Layer 4 of a small transformer language model trained on English Wikipedia (12 layers, counted from 0, width 96).
A neuron's activation on a vector x is GELU(weights . x), where the dot is the dot product.

Input weights of the MLP neurons that the questions are about. A number n stands for (n - 500) times 0.0013.
n17: 435 463 394 461 586 273 723 598 692 773 817 511 841 574 700 608 404 267 420 649 596 479 400 392 515 423 289 453 560 314 353 505 411 719 637 696 623 166 536 612 599 540 213 344 377 254 639 434 455 244 500 635 419 221 743 357 785 671 217 474 369 505 423 448 480 647 372 881 544 639 614 276 480 236 533 284 475 459 540 566 505 629 540 448 775 910 344 187 387 652 710 137 553 428 490 495
n20: 363 465 587 393 322 204 576 658 734 513 455 250 741 492 708 504 583 592 276 513 412 735 348 402 256 598 376 535 624 379 480 425 295 500 475 618 457 410 394 622 488 401 543 525 438 391 882 409 600 242 633 470 508 424 548 309 660 462 205 396 459 552 538 402 401 508 352 451 705 412 690 255 373 199 340 447 588 403 416 555 597 560 228 366 583 475 229 586 589 370 574 290 663 500 572 597
n25: 225 342 468 552 382 563 551 668 455 623 286 612 598 663 413 755 552 508 561 549 471 580 358 520 297 135 388 488 373 364 537 247 633 593 457 602 433 568 300 496 569 854 403 481 722 387 620 361 481 248 356 536 566 668 515 267 554 675 520 318 622 358 518 400 469 653 238 564 654 586 604 453 599 588 526 535 655 574 403 401 527 468 408 484 729 666 481 335 489 480 459 484 334 421 571 445
n28: 583 699 554 376 647 662 512 308 357 817 453 262 238 379 731 577 372 256 806 546 584 561 509 460 628 618 386 442 406 417 511 628 680 529 564 575 735 613 432 243 541 421 644 516 428 529 470 472 456 448 398 385 596 464 466 435 538 556 719 475 323 450 654 606 512 594 443 504 373 643 541 480 739 222 330 359 345 484 528 459 432 235 571 265 337 457 334 393 349 413 539 579 458 334 370 260
n43: 479 725 277 572 480 403 413 650 545 456 728 528 783 588 557 551 369 288 464 663 482 671 315 596 539 307 476 267 436 766 375 539 568 674 331 554 636 374 509 240 116 304 362 255 550 335 747 545 787 444 697 447 448 379 753 478 556 530 366 522 276 675 535 443 348 531 581 316 496 627 549 522 386 646 396 445 418 457 564 710 500 368 411 393 473 483 608 509 391 504 603 298 590 482 780 227
n49: 372 654 470 256 541 235 596 705 480 937 551 510 513 598 577 546 572 447 295 746 375 378 85 519 505 199 526 366 270 377 321 672 729 451 356 615 243 389 337 452 540 491 337 648 364 347 636 184 457 562 563 554 419 782 578 519 604 357 540 604 665 470 436 607 505 600 379 648 541 812 628 394 461 534 364 405 272 227 743 460 457 422 180 490 540 693 601 347 574 589 614 172 509 156 762 581
n52: 460 664 357 488 746 194 504 522 488 590 331 426 530 489 411 606 503 416 515 488 573 776 480 321 651 489 540 401 540 606 442 701 470 602 563 581 440 525 574 349 672 623 629 423 473 504 446 474 555 646 623 602 357 592 391 444 710 416 424 671 464 531 770 425 424 590 633 415 101 601 659 614 411 432 364 417 485 323 471 617 504 638 370 458 404 525 305 451 756 538 587 596 622 522 437 522
n56: 712 791 452 254 380 360 450 458 634 642 528 439 493 584 762 482 644 295 703 755 353 387 342 392 549 345 374 325 658 443 346 471 368 771 533 496 217 452 405 227 531 800 631 578 409 496 617 493 598 435 543 660 574 504 681 463 297 590 419 530 327 564 651 425 444 511 645 409 397 504 403 273 442 492 397 399 418 978 533 311 591 554 544 597 616 488 662 381 424 547 634 543 554 521 454 541
n59: 293 571 292 83 684 292 759 425 372 798 581 516 623 566 485 370 320 632 439 444 423 684 211 85 768 475 109 313 620 616 144 553 464 807 671 469 441 528 775 402 609 553 696 553 320 445 892 470 834 582 277 520 641 544 444 441 424 437 293 374 579 475 443 674 629 646 468 420 552 505 450 583 401 475 122 487 364 432 524 386 608 445 615 465 627 490 387 580 335 677 608 327 726 470 579 300
n64: 454 373 515 313 432 487 492 268 682 474 368 330 417 647 820 549 691 614 593 425 535 658 333 641 268 509 213 443 554 416 732 403 574 461 694 491 457 132 513 373 264 546 409 387 780 317 741 592 504 483 748 699 378 555 657 423 398 475 487 709 473 640 632 534 562 511 254 573 573 522 647 335 342 526 371 389 467 500 513 535 284 363 459 539 628 379 545 478 248 413 545 706 735 415 684 673
n70: 359 616 540 485 525 528 607 436 491 545 522 500 472 807 649 904 487 496 509 472 337 649 725 491 491 30 314 348 421 593 479 411 688 674 130 853 270 552 254 746 467 373 234 252 538 546 726 415 390 610 359 249 442 175 594 504 531 447 624 472 390 542 548 618 295 484 480 659 538 533 687 388 410 568 456 532 659 540 451 650 446 527 364 587 449 570 633 179 397 459 590 403 311 486 572 629
n83: 531 667 548 460 559 452 652 450 547 400 465 306 340 561 500 586 504 242 729 659 659 550 441 762 589 649 505 218 942 482 379 389 611 610 259 654 613 452 617 361 483 772 454 247 378 380 722 492 456 297 586 683 669 491 491 468 539 549 458 542 428 579 560 459 247 621 260 457 380 477 605 366 622 701 597 456 589 563 775 538 348 482 377 229 696 606 427 105 466 661 677 778 715 532 563 259
n86: 608 600 484 335 719 378 504 531 542 442 290 318 728 717 416 608 430 469 739 592 564 611 669 575 408 224 572 332 298 500 365 273 629 482 175 482 198 491 813 636 373 556 225 618 565 591 722 508 491 556 500 522 408 290 353 389 477 483 672 654 325 664 755 388 517 663 196 576 525 482 667 434 465 608 467 365 417 355 561 504 579 246 319 505 573 582 631 302 750 414 558 550 347 504 846 482
n91: 441 721 384 451 723 350 609 492 580 569 433 564 489 578 585 389 526 500 819 412 332 724 438 670 420 443 641 504 823 583 534 592 389 578 705 391 403 558 653 548 635 405 492 496 314 438 665 591 488 281 331 278 616 324 512 524 347 827 471 438 448 563 680 463 520 515 403 612 211 572 644 266 569 553 544 456 389 544 604 519 315 565 559 533 659 603 431 727 299 297 592 425 439 354 187 436
n125: 585 574 422 508 446 641 540 643 704 631 584 470 497 510 424 676 365 579 658 590 496 438 382 337 471 693 457 422 405 603 567 486 312 592 313 803 496 663 450 572 333 616 375 389 440 559 557 456 632 294 513 654 571 213 325 395 686 496 222 463 330 448 481 365 430 507 532 780 545 621 437 450 406 320 363 497 418 511 500 420 626 478 264 637 384 627 472 375 590 500 554 332 554 565 576 446
n148: 202 431 496 431 597 245 558 113 400 483 569 298 504 520 588 548 551 335 465 790 465 496 409 458 562 571 310 470 767 492 515 566 561 602 583 388 684 412 401 583 577 492 207 475 400 590 770 364 541 443 438 661 701 360 528 588 507 500 526 888 664 500 604 563 593 777 532 584 84 574 470 367 450 627 82 336 398 442 471 407 579 504 512 521 457 492 575 436 396 436 467 504 617 538 642 364
n151: 435 610 460 541 645 516 782 493 485 381 310 683 497 578 530 477 559 642 477 523 450 496 693 715 482 571 464 439 665 431 298 427 641 549 482 416 559 546 235 522 606 475 319 595 419 557 442 392 359 855 500 523 511 438 370 430 529 624 424 458 445 397 625 746 607 636 416 740 360 554 481 408 655 623 472 367 438 361 424 548 595 485 356 285 401 449 482 496 715 428 465 192 372 370 537 277
n160: 440 505 466 177 318 500 683 333 579 519 573 704 639 464 657 375 619 523 608 775 534 591 222 638 561 157 443 232 403 249 531 622 647 500 180 363 272 345 585 387 430 472 273 612 643 393 797 203 756 463 430 486 383 481 639 301 618 332 524 733 313 759 483 275 587 623 593 468 559 742 693 486 638 481 398 330 561 336 365 724 524 385 329 428 745 389 649 191 360 471 413 539 629 505 776 617
n164: 515 537 585 231 489 513 614 444 401 552 504 579 447 584 726 437 493 516 664 590 311 743 418 246 786 488 401 524 558 426 335 375 673 246 437 463 496 447 559 296 372 465 536 324 219 553 367 442 644 671 349 484 543 484 504 528 605 438 277 678 466 692 616 572 224 518 655 602 489 418 713 575 437 476 316 564 329 370 364 639 567 715 404 609 701 844 455 452 474 549 666 647 552 433 552 567
n207: 572 473 403 429 362 321 745 360 550 539 462 313 415 492 709 418 383 427 608 743 378 439 377 678 440 469 279 322 399 245 348 577 551 482 250 684 509 363 539 388 460 627 319 526 211 584 890 276 406 240 421 456 667 646 619 75 493 624 562 540 278 455 500 434 395 519 524 633 723 617 650 306 444 526 374 414 432 595 453 400 720 461 230 403 509 458 388 425 409 233 496 344 472 587 704 633
n249: 220 539 394 412 436 560 576 477 452 389 430 508 662 482 462 420 617 564 733 714 231 485 562 408 530 531 335 379 589 515 465 523 368 733 360 366 351 818 530 538 542 500 333 635 440 636 779 507 537 642 464 686 594 564 406 268 510 665 274 410 626 284 527 669 596 524 612 616 742 667 636 398 366 411 599 401 369 322 590 578 466 707 378 341 650 630 522 488 442 562 603 602 514 573 515 613
n284: 80 413 416 534 467 283 695 310 500 630 470 396 575 599 392 453 571 456 630 532 468 540 398 648 509 379 277 422 383 447 235 540 504 700 460 518 513 448 456 132 736 408 418 178 467 326 575 488 627 443 461 559 465 252 386 388 542 460 486 546 533 666 611 568 660 580 213 444 483 682 523 544 388 446 235 416 118 301 711 881 669 635 400 327 620 592 351 614 509 619 738 707 596 330 446 434
n310: 559 341 463 471 577 500 564 424 508 546 734 480 497 674 462 532 384 381 602 383 410 629 184 360 694 663 295 419 570 559 350 719 493 535 418 434 685 496 718 429 497 449 581 433 531 276 425 406 563 285 602 224 359 336 539 368 503 522 430 519 416 659 694 283 310 541 574 223 360 586 492 492 372 313 549 375 433 556 648 507 642 420 405 588 266 456 701 366 626 542 543 380 341 455 534 545
n396: 631 546 444 344 517 241 465 464 653 491 543 336 524 757 531 406 654 425 629 495 458 280 253 554 544 276 220 244 383 504 500 772 739 850 398 624 375 329 318 252 525 470 645 557 704 318 812 504 566 474 554 527 561 738 580 420 454 403 336 368 547 528 516 639 703 600 641 730 678 528 509 256 455 401 567 444 268 818 325 475 549 388 652 595 528 604 458 450 538 568 710 353 342 312 697 756
n407: 425 362 362 495 379 297 629 655 430 756 486 232 389 870 775 713 307 381 555 580 450 331 578 683 486 379 380 386 523 566 567 870 649 588 381 634 341 361 591 748 478 420 284 339 485 416 364 471 618 434 546 632 528 524 568 240 484 348 288 534 372 371 713 214 272 513 463 495 683 580 593 323 461 276 277 457 835 595 481 473 710 582 355 721 540 434 477 436 252 815 651 535 599 18 433 347
n411: 425 535 208 491 504 446 517 362 795 573 662 491 599 702 255 495 540 572 469 420 709 543 300 418 458 323 486 394 367 361 314 542 375 666 338 646 569 582 462 789 405 859 635 344 585 408 464 371 319 273 411 700 546 284 532 320 581 644 465 294 317 337 428 254 467 692 299 537 630 710 748 530 337 357 551 619 525 559 500 389 419 513 604 260 584 513 439 291 357 513 605 319 436 414 706 436
n438: 513 647 566 433 378 573 625 588 500 552 534 564 539 563 587 486 638 534 495 653 302 281 236 461 749 395 604 513 732 432 387 834 646 646 440 675 474 408 552 379 375 661 265 226 500 309 377 448 509 530 712 549 551 603 496 478 567 500 295 558 505 500 488 220 117 594 282 633 508 414 663 184 356 636 336 516 756 224 705 697 621 386 466 398 608 470 566 350 292 313 557 554 480 269 439 694
n448: 513 669 484 485 491 543 514 671 433 615 562 476 463 672 404 510 449 613 751 742 220 380 430 408 428 615 262 519 567 621 432 911 483 565 287 363 413 487 432 423 542 607 579 473 648 420 462 551 585 680 643 258 486 600 539 212 735 554 594 523 427 217 565 269 380 623 440 579 326 576 746 81 101 542 278 635 626 591 563 538 818 449 651 771 666 433 382 258 570 711 620 528 277 358 445 586
n461: 500 477 221 432 525 608 456 334 579 496 323 439 627 509 745 852 521 262 482 611 579 545 645 250 645 223 312 386 249 277 381 452 504 464 752 505 509 688 651 473 549 322 505 548 505 354 477 378 596 382 372 333 316 280 774 353 576 579 327 464 647 573 650 513 487 496 277 768 369 537 830 425 433 266 519 532 675 557 640 508 575 518 141 446 353 435 619 455 479 518 601 211 691 371 549 654
n481: 409 371 522 482 296 560 617 492 652 573 594 555 576 648 744 479 466 131 324 466 479 516 491 183 661 329 474 333 591 389 534 616 685 562 464 596 65 356 766 468 766 579 566 544 677 442 398 399 520 452 641 405 564 628 469 532 524 552 413 745 586 350 597 598 449 533 575 399 423 542 615 565 407 603 622 456 400 552 412 350 681 300 354 835 286 623 542 512 543 641 659 542 364 480 626 488
n486: 172 373 600 513 575 407 615 573 745 508 427 517 557 661 656 513 392 299 425 583 409 464 526 288 611 428 582 521 748 496 312 654 664 439 619 442 412 423 516 516 784 364 419 236 358 623 571 308 367 531 382 309 350 646 466 464 500 504 255 729 666 467 582 476 512 626 648 614 637 421 561 440 524 399 388 360 370 298 457 659 595 536 337 476 566 644 660 240 317 500 552 479 388 488 616 227
n506: 407 738 559 121 553 130 707 223 574 538 385 639 416 427 647 345 363 668 588 755 436 705 310 600 289 600 587 369 665 570 391 682 741 481 594 461 381 600 462 608 793 500 635 575 377 602 609 297 579 514 488 630 747 552 697 467 703 640 631 786 555 432 840 505 528 763 768 685 244 505 548 420 514 332 500 712 700 777 472 439 430 505 633 346 554 666 568 476 396 563 554 427 766 320 581 387

Each question shows a token from some text and the vector x that enters the MLP there. A number n stands for (n - 500) times 0.014.

"\n": 542 557 506 479 543 506 515 482 495 497 518 539 485 610 512 443 490 489 535 475 572 315 479 475 522 632 471 515 516 522 448 451 453 479 527 449 491 518 517 537 486 367 547 542 495 461 509 360 453 504 554 532 528 575 523 515 504 487 494 567 502 478 498 502 534 75 559 524 461 379 439 495 611 491 465 446 503 493 542 496 541 469 502 491 482 452 524 501 527 469 412 515 457 595 513 495
The neuron with the highest activation: n310

" |": 510 513 536 605 529 519 534 468 557 471 511 527 458 532 533 475 504 494 517 511 559 418 501 502 503 509 530 517 490 545 502 461 505 460 506 445 463 496 478 497 505 464 534 476 472 479 538 388 469 511 498 510 500 504 503 527 542 487 461 496 550 483 493 531 512 135 497 479 518 422 358 579 509 508 496 405 524 524 487 456 540 504 469 531 507 487 499 499 518 447 195 542 466 585 480 479
The neuron with the highest activation: n486

" only": 541 506 475 479 574 447 449 492 470 393 527 431 494 423 511 436 487 488 466 515 584 532 499 488 427 569 433 393 488 466 469 392 416 552 504 469 459 520 512 558 524 554 587 524 470 536 454 539 453 492 489 487 598 488 442 420 490 475 491 495 505 519 448 469 526 158 464 447 534 361 388 452 547 480 507 561 554 552 461 474 569 472 538 546 582 359 470 490 435 297 321 509 554 533 468 591
Which neuron fires most, and how strongly? n20, at about 1.6

" ": 547 610 574 591 506 533 486 588 426 462 542 419 497 449 422 435 623 550 400 590 532 462 514 562 468 543 669 430 528 483 483 528 524 462 477 436 496 420 566 581 470 470 601 488 539 453 553 472 505 526 524 485 436 574 514 618 422 322 425 424 494 430 372 532 479 284 520 540 510 222 293 529 624 546 401 594 512 546 552 508 617 424 505 551 428 406 542 491 529 498 496 536 521 501 473 477
Which neuron fires most, and how strongly? n438, at about 0.3

" higher": 621 567 490 545 514 572 498 494 390 440 495 505 468 373 468 490 572 538 512 570 500 431 506 426 428 628 421 442 549 545 509 466 521 438 568 428 478 521 370 409 424 533 624 608 468 468 418 542 424 514 494 492 616 498 527 481 480 457 469 490 517 520 476 506 530 169 486 442 451 340 445 489 480 557 608 578 517 542 502 510 550 527 525 503 496 428 434 515 467 513 366 484 483 486 415 640
The neuron with the highest activation: n56

" from": 473 610 461 260 540 570 576 533 588 333 476 425 462 439 420 555 536 580 483 462 554 404 434 537 503 397 525 679 445 551 490 454 427 457 550 459 535 523 491 464 419 507 535 535 497 487 461 489 486 538 500 451 481 462 505 554 502 448 570 535 556 462 506 598 487 208 508 529 490 459 413 482 530 475 556 554 457 502 563 486 456 431 352 460 476 397 549 561 491 444 352 501 548 434 582 592
The three highest activations, in order: n461, n64, n49

" 1": 504 579 554 625 530 531 421 441 501 426 506 498 447 465 530 461 545 487 496 515 599 439 472 521 564 515 496 449 484 499 456 521 423 528 407 493 474 483 490 442 504 517 562 476 530 490 505 535 449 473 570 543 517 501 449 650 479 415 462 481 478 500 449 523 554 200 421 469 497 432 284 619 489 591 408 496 620 535 510 458 515 511 503 477 527 479 484 540 572 399 299 549 530 657 488 493
The two highest activations, in order: n83, n56

"ece": 521 373 514 637 507 459 488 496 465 408 529 454 526 386 515 378 522 461 449 535 590 468 522 512 448 567 576 559 512 433 534 514 499 469 495 460 546 498 510 580 543 362 495 565 483 457 559 541 582 452 493 516 482 566 498 552 489 479 616 596 622 569 570 396 541 188 753 404 518 397 435 567 450 497 470 561 556 483 500 481 496 553 475 515 454 442 490 492 552 405 372 539 464 419 518 450
The neuron with the highest activation: n148

"ol": 571 447 484 582 565 445 522 567 467 477 548 463 477 523 568 576 477 515 547 554 645 485 486 475 498 578 632 588 459 547 483 574 484 516 544 356 591 515 421 459 482 571 432 460 494 478 499 520 493 606 579 611 386 585 470 477 417 487 566 406 529 486 498 364 505 278 569 402 517 512 276 447 607 312 453 567 545 462 520 470 496 507 456 490 542 359 488 383 505 625 436 617 517 500 473 455
The neuron with the highest activation: n407

".": 525 412 515 636 487 342 500 520 560 511 552 535 553 461 459 497 508 525 501 504 563 451 506 463 493 550 471 591 514 418 540 330 546 545 588 493 499 431 475 560 479 426 458 482 474 469 470 529 525 435 504 512 512 429 584 657 597 525 448 422 597 474 410 515 497 218 454 518 531 443 353 643 588 475 591 456 545 506 484 610 471 515 561 561 512 562 483 535 485 465 392 370 562 595 541 466
The neuron with the highest activation: n17

"n": 465 440 533 854 428 574 418 553 464 524 542 470 523 527 466 521 516 464 492 373 544 484 491 364 570 536 488 568 512 506 510 470 515 407 425 528 426 531 506 572 588 473 523 493 472 537 539 564 405 422 470 589 449 556 489 584 429 462 406 550 583 343 461 506 465 299 623 483 542 539 508 474 637 516 574 541 426 469 449 480 510 620 474 550 456 417 549 583 464 525 465 676 472 563 426 501
The three highest activations, in order: n481, n486, n249

" 2002": 537 554 554 597 521 496 370 522 488 496 456 476 444 463 471 348 541 581 527 516 562 466 517 512 462 597 599 606 497 452 540 514 465 544 513 458 521 584 479 596 431 473 398 532 514 556 439 504 503 475 453 579 570 496 411 564 522 439 458 405 391 471 514 495 504 233 466 469 529 452 569 559 595 469 555 571 586 586 468 466 472 584 440 549 375 413 425 457 560 411 286 483 497 584 513 488
Which neuron fires most, and how strongly? n125, at about 1.3

" F": 585 568 471 588 578 522 492 465 580 401 465 535 540 459 538 468 567 449 455 604 604 503 562 497 535 477 622 595 499 477 516 467 518 458 497 379 486 547 482 565 450 566 568 492 499 485 500 456 511 467 516 534 469 523 535 673 306 506 514 570 365 485 446 456 520 343 656 478 424 428 420 674 535 607 555 456 485 563 505 451 548 478 530 525 474 419 560 623 474 443 425 409 466 559 523 492
The two highest activations, in order: n56, n43

" countries": 565 635 560 506 547 387 483 479 462 451 468 517 506 451 454 454 476 560 500 432 467 424 510 540 389 588 550 631 535 426 582 458 478 387 598 502 522 579 548 526 539 523 480 558 515 509 564 525 549 490 509 540 501 456 482 426 472 501 473 440 687 452 554 546 550 244 456 407 423 492 491 580 430 577 582 513 499 517 467 487 441 482 469 534 379 360 519 497 492 341 308 579 502 499 374 489
The neuron with the highest activation: n91

"as": 472 418 507 712 482 525 382 571 598 550 527 426 526 424 471 398 465 514 431 348 504 442 612 546 552 504 568 537 544 661 517 589 458 550 556 366 523 536 604 495 543 455 646 464 483 548 515 615 432 540 490 403 437 561 413 505 485 463 471 489 667 554 544 522 477 294 589 429 469 483 372 566 446 489 527 539 516 426 563 531 500 598 499 512 382 452 477 429 466 414 372 492 435 483 484 483
The three highest activations, in order: n486, n310, n52

"off": 594 532 549 581 489 535 541 600 556 478 479 548 458 441 541 373 544 488 532 424 535 429 632 510 488 647 589 526 447 647 491 481 467 478 422 480 445 418 480 445 507 540 613 489 530 580 504 562 458 472 530 631 537 513 462 560 435 486 453 499 332 555 439 428 539 226 507 532 633 620 474 438 500 526 467 512 524 509 477 428 590 537 565 487 566 485 495 580 406 576 444 403 519 667 492 488
The neuron with the highest activation: n125

" of": 451 544 544 324 571 478 466 589 421 533 530 469 482 365 420 555 478 537 461 411 440 344 496 522 459 436 571 657 468 513 453 496 508 480 473 478 533 532 424 494 494 509 461 550 525 517 414 512 544 438 492 426 431 572 474 614 537 544 510 486 543 393 516 590 545 234 502 537 459 553 489 627 595 532 551 545 412 471 479 500 517 505 386 501 399 468 557 537 477 512 287 526 509 508 563 591
The neuron with the highest activation: n49

"F": 548 547 504 517 598 513 493 527 556 446 457 512 510 501 449 485 531 424 465 576 628 467 546 600 506 540 746 597 423 545 536 385 451 511 413 336 506 457 456 535 462 611 491 511 400 543 588 467 554 342 471 494 450 454 450 649 366 459 422 610 406 467 462 466 525 427 572 429 515 321 439 549 628 549 425 503 472 584 520 490 543 417 544 434 573 412 549 668 436 487 498 383 529 531 514 491
Which neuron fires most, and how strongly? n43, at about 1.2

" the": 554 503 466 493 524 498 532 449 398 475 529 531 513 426 502 441 526 533 479 508 525 491 454 545 515 466 515 479 402 488 462 488 519 496 490 436 498 513 475 454 537 514 492 540 489 547 522 427 489 475 475 492 549 503 468 472 492 472 493 564 432 458 448 540 480 130 499 446 488 481 441 508 577 531 574 534 499 531 444 530 543 509 506 501 447 397 496 500 513 469 208 440 480 626 547 478
The neuron with the highest activation: n207

"O": 538 484 531 744 434 599 531 593 554 421 682 487 549 555 473 379 529 525 532 400 611 444 395 461 394 445 524 619 407 461 575 466 413 546 489 582 428 513 411 476 411 532 417 492 462 481 410 481 489 445 569 582 434 406 445 530 467 461 545 468 617 481 446 552 421 385 447 539 609 356 424 554 487 490 529 541 529 493 492 527 385 511 606 442 477 389 497 467 516 631 503 445 413 571 521 558
The three highest activations, in order: n411, n125, n25

"ak": 460 351 475 797 360 488 468 520 533 490 522 478 505 540 488 423 435 523 435 443 453 449 581 517 469 514 603 463 365 507 444 482 484 547 538 449 504 503 373 493 492 517 595 409 462 479 523 531 513 470 499 500 371 489 544 495 445 475 519 563 638 615 482 521 464 253 447 412 492 380 404 668 577 533 546 614 475 512 542 484 539 465 563 499 486 500 488 492 526 352 509 630 484 551 511 454
The neuron with the highest activation: n284

"eb": 519 369 530 630 533 615 483 587 499 397 560 529 621 497 472 609 576 418 508 481 549 587 564 470 479 454 478 549 352 395 555 309 481 544 460 402 505 494 466 612 448 471 539 512 645 546 497 512 546 480 492 602 493 445 562 506 408 430 530 626 601 467 404 534 528 339 495 507 489 380 579 565 499 550 506 543 493 525 442 456 440 527 559 638 532 396 538 561 530 492 503 546 493 627 568 528
The three highest activations, in order: n25, n64, n86

"L": 502 546 503 765 380 449 466 539 570 403 569 510 538 501 505 532 449 520 566 425 588 439 557 496 372 513 517 609 446 436 530 407 513 537 479 515 413 498 304 509 488 496 432 510 488 448 457 513 591 398 535 491 567 493 479 660 426 534 515 520 688 522 394 493 508 314 521 542 594 389 436 559 560 492 427 533 585 600 491 493 499 587 516 465 635 464 533 618 496 508 492 463 484 662 519 527
Which neuron fires most, and how strongly? n25, at about 1.4

" through": 484 577 482 480 550 512 473 448 573 449 504 523 458 411 495 526 463 492 508 465 544 449 483 510 477 500 512 473 487 526 488 449 490 477 467 497 506 478 501 578 471 507 494 498 478 467 520 525 484 488 503 483 456 509 493 607 485 532 526 516 473 500 544 519 440 103 534 466 488 487 367 516 530 492 543 548 467 499 505 520 420 479 455 546 498 463 561 464 513 500 214 533 512 466 480 596
Which neuron fires most, and how strongly? n70, at about 0.12

" her": 546 464 490 433 496 465 523 421 466 467 499 525 459 399 461 533 511 504 561 527 582 541 548 559 514 531 497 549 411 505 521 489 481 432 478 460 504 513 485 528 479 548 532 439 521 449 471 492 464 511 483 470 557 419 415 530 440 350 494 503 555 605 510 493 435 117 534 396 542 488 403 391 574 530 466 525 441 436 447 519 525 507 420 471 504 394 475 434 520 447 356 524 442 584 607 592
The neuron with the highest activation: n160

" average": 644 535 511 644 542 535 510 486 352 356 460 489 483 379 434 366 594 597 506 595 543 356 483 521 543 644 570 546 523 512 555 561 461 461 531 491 442 494 482 473 453 524 589 573 549 504 461 560 466 520 487 531 562 492 530 462 519 498 538 397 547 532 554 448 436 244 512 499 453 473 485 502 399 527 509 572 544 517 533 412 568 490 539 561 535 355 445 471 513 492 309 455 468 567 479 481
Which neuron fires most, and how strongly? n448, at about 2.6

" V": 524 532 450 627 513 405 450 518 562 427 509 488 507 456 452 492 524 411 348 377 583 447 520 564 469 507 508 551 439 590 526 484 496 559 460 512 444 488 453 504 514 477 587 588 568 465 490 474 476 489 525 578 441 523 406 599 307 445 394 477 442 529 430 455 511 340 600 475 484 443 369 690 509 454 590 435 505 595 485 398 565 466 458 535 513 396 502 509 497 556 501 544 439 579 429 600
The neuron with the highest activation: n396

" mi": 562 466 617 475 541 442 403 394 487 399 509 499 571 476 354 460 621 566 633 465 461 486 474 519 400 549 579 586 528 412 545 415 501 477 447 516 545 441 389 553 519 556 713 565 585 466 451 590 439 518 492 548 496 502 389 354 488 455 575 489 540 603 457 512 589 386 598 442 453 588 323 577 505 462 554 447 552 553 409 471 536 408 535 556 447 426 471 606 541 397 446 561 506 471 518 565
The two highest activations, in order: n396, n64

"5": 492 510 583 527 546 459 520 510 471 427 513 505 533 341 484 459 613 497 523 475 487 459 439 477 545 620 562 470 564 427 529 475 487 513 508 531 449 504 483 471 525 434 458 461 497 603 489 567 507 488 546 581 551 571 440 601 523 463 549 548 539 487 484 501 491 179 606 383 435 466 451 591 407 536 437 456 604 538 448 522 418 599 513 514 468 386 498 525 544 511 346 635 541 621 477 499
The neuron with the highest activation: n52

" Cup": 613 544 540 686 548 496 427 480 490 511 413 506 558 457 402 485 567 520 645 522 618 430 621 513 462 579 589 658 453 535 486 478 473 542 530 466 485 487 532 451 441 509 391 529 589 539 630 601 476 526 484 501 488 483 421 485 448 487 516 432 591 582 508 538 476 307 448 440 481 542 567 559 478 607 601 502 555 554 463 442 582 527 491 509 324 403 485 478 472 446 301 433 483 563 491 507
Which neuron fires most, and how strongly? n86, at about 1.4

" c": 495 481 468 559 518 489 571 474 447 504 428 454 502 482 410 418 568 496 435 585 666 416 448 460 485 630 581 514 533 450 495 493 535 459 575 475 553 510 437 497 490 466 567 570 432 451 456 543 515 507 485 441 556 631 412 609 383 417 502 453 353 360 434 562 467 288 587 483 545 497 362 648 462 599 409 493 479 446 526 443 419 504 543 584 518 379 566 558 534 436 389 472 487 675 547 485
The neuron with the highest activation: n59

"&": 466 482 501 712 574 532 534 495 470 418 575 486 506 461 350 499 523 391 404 506 584 384 644 395 472 523 647 582 526 539 509 563 542 380 485 528 406 539 460 461 536 493 615 542 514 653 374 485 450 462 493 552 475 472 383 502 450 477 548 563 488 406 579 411 405 328 557 508 450 283 581 533 640 549 681 504 524 464 429 524 546 495 524 547 459 411 458 538 495 511 436 503 481 596 482 653
Which neuron fires most, and how strongly? n481, at about 1.9

" is": 440 540 439 498 511 490 559 461 527 409 512 571 515 408 393 455 550 566 512 475 582 523 510 536 522 529 396 536 575 465 500 438 510 472 487 468 546 506 391 609 501 457 561 515 607 531 532 577 477 497 458 526 455 469 514 531 476 519 462 464 717 460 468 566 485 157 545 501 495 229 405 523 592 520 524 451 478 483 470 508 505 614 421 446 524 528 511 511 468 405 349 536 519 440 466 427
The neuron with the highest activation: n151

" R": 500 461 455 643 524 526 494 476 514 537 506 454 501 536 471 458 565 558 461 506 561 563 482 489 491 525 459 567 542 487 504 411 483 538 527 442 491 459 511 423 532 420 441 596 536 524 484 458 529 475 497 572 416 505 437 644 337 489 470 567 456 556 456 532 454 333 601 489 451 428 222 757 617 515 426 495 498 550 468 449 598 610 523 510 511 378 491 583 493 472 425 488 496 652 408 529
The two highest activations, in order: n148, n56

"č": 409 415 521 689 465 585 410 540 355 468 467 443 514 517 412 402 474 457 478 481 570 460 549 533 501 506 528 645 372 529 442 600 466 475 500 485 540 464 457 562 606 403 580 516 525 527 412 559 487 556 513 507 528 508 422 534 442 382 389 505 740 627 528 553 596 265 500 567 499 490 482 609 531 523 526 507 471 566 544 463 562 564 461 634 530 434 537 556 494 391 501 548 440 542 387 508
The neuron with the highest activation: n284

"h": 517 485 497 638 567 454 581 443 404 359 537 546 540 363 410 427 591 489 566 351 396 470 475 425 517 521 453 591 446 400 490 418 462 457 452 406 517 525 513 525 478 475 557 535 465 625 502 579 496 581 503 597 539 577 427 588 473 441 634 590 598 432 431 544 549 348 480 439 482 499 348 596 379 473 436 499 432 412 514 492 461 421 410 584 510 335 546 524 466 537 397 546 558 597 628 596
The two highest activations, in order: n249, n148

",": 461 549 596 481 544 581 519 522 502 552 474 501 440 373 428 430 479 450 428 426 544 535 599 519 484 537 496 591 492 523 494 448 511 531 484 468 495 497 448 544 552 459 540 545 504 502 537 506 439 515 423 510 574 526 518 594 481 431 531 519 498 561 506 516 436 177 536 516 464 374 387 509 498 543 518 488 484 475 484 529 467 484 541 454 483 374 482 479 499 515 228 563 461 487 451 462
Which neuron fires most, and how strongly? n28, at about 0.44

" second": 533 553 505 595 526 487 467 462 404 493 470 479 473 432 518 389 455 485 565 463 508 459 668 476 497 591 546 518 494 523 387 372 429 585 451 431 524 508 479 518 459 525 588 539 474 500 469 535 512 493 492 499 533 477 460 456 465 370 427 498 373 523 426 581 553 203 497 417 561 434 458 435 451 588 513 566 523 549 530 437 583 427 510 549 443 444 435 489 426 347 355 444 499 696 528 504
Which neuron fires most, and how strongly? n207, at about 0.92

"E": 562 531 551 576 515 585 500 583 585 405 488 504 466 546 497 468 466 476 519 574 623 465 387 559 570 590 598 653 488 529 475 447 489 504 545 399 426 466 351 424 521 556 460 412 399 551 565 424 503 486 531 511 474 512 380 558 398 403 541 533 648 492 487 481 507 253 607 432 553 272 481 566 550 545 391 545 546 538 459 547 500 467 523 463 523 370 543 477 535 494 404 581 507 598 490 553
Which neuron fires most, and how strongly? n486, at about 0.91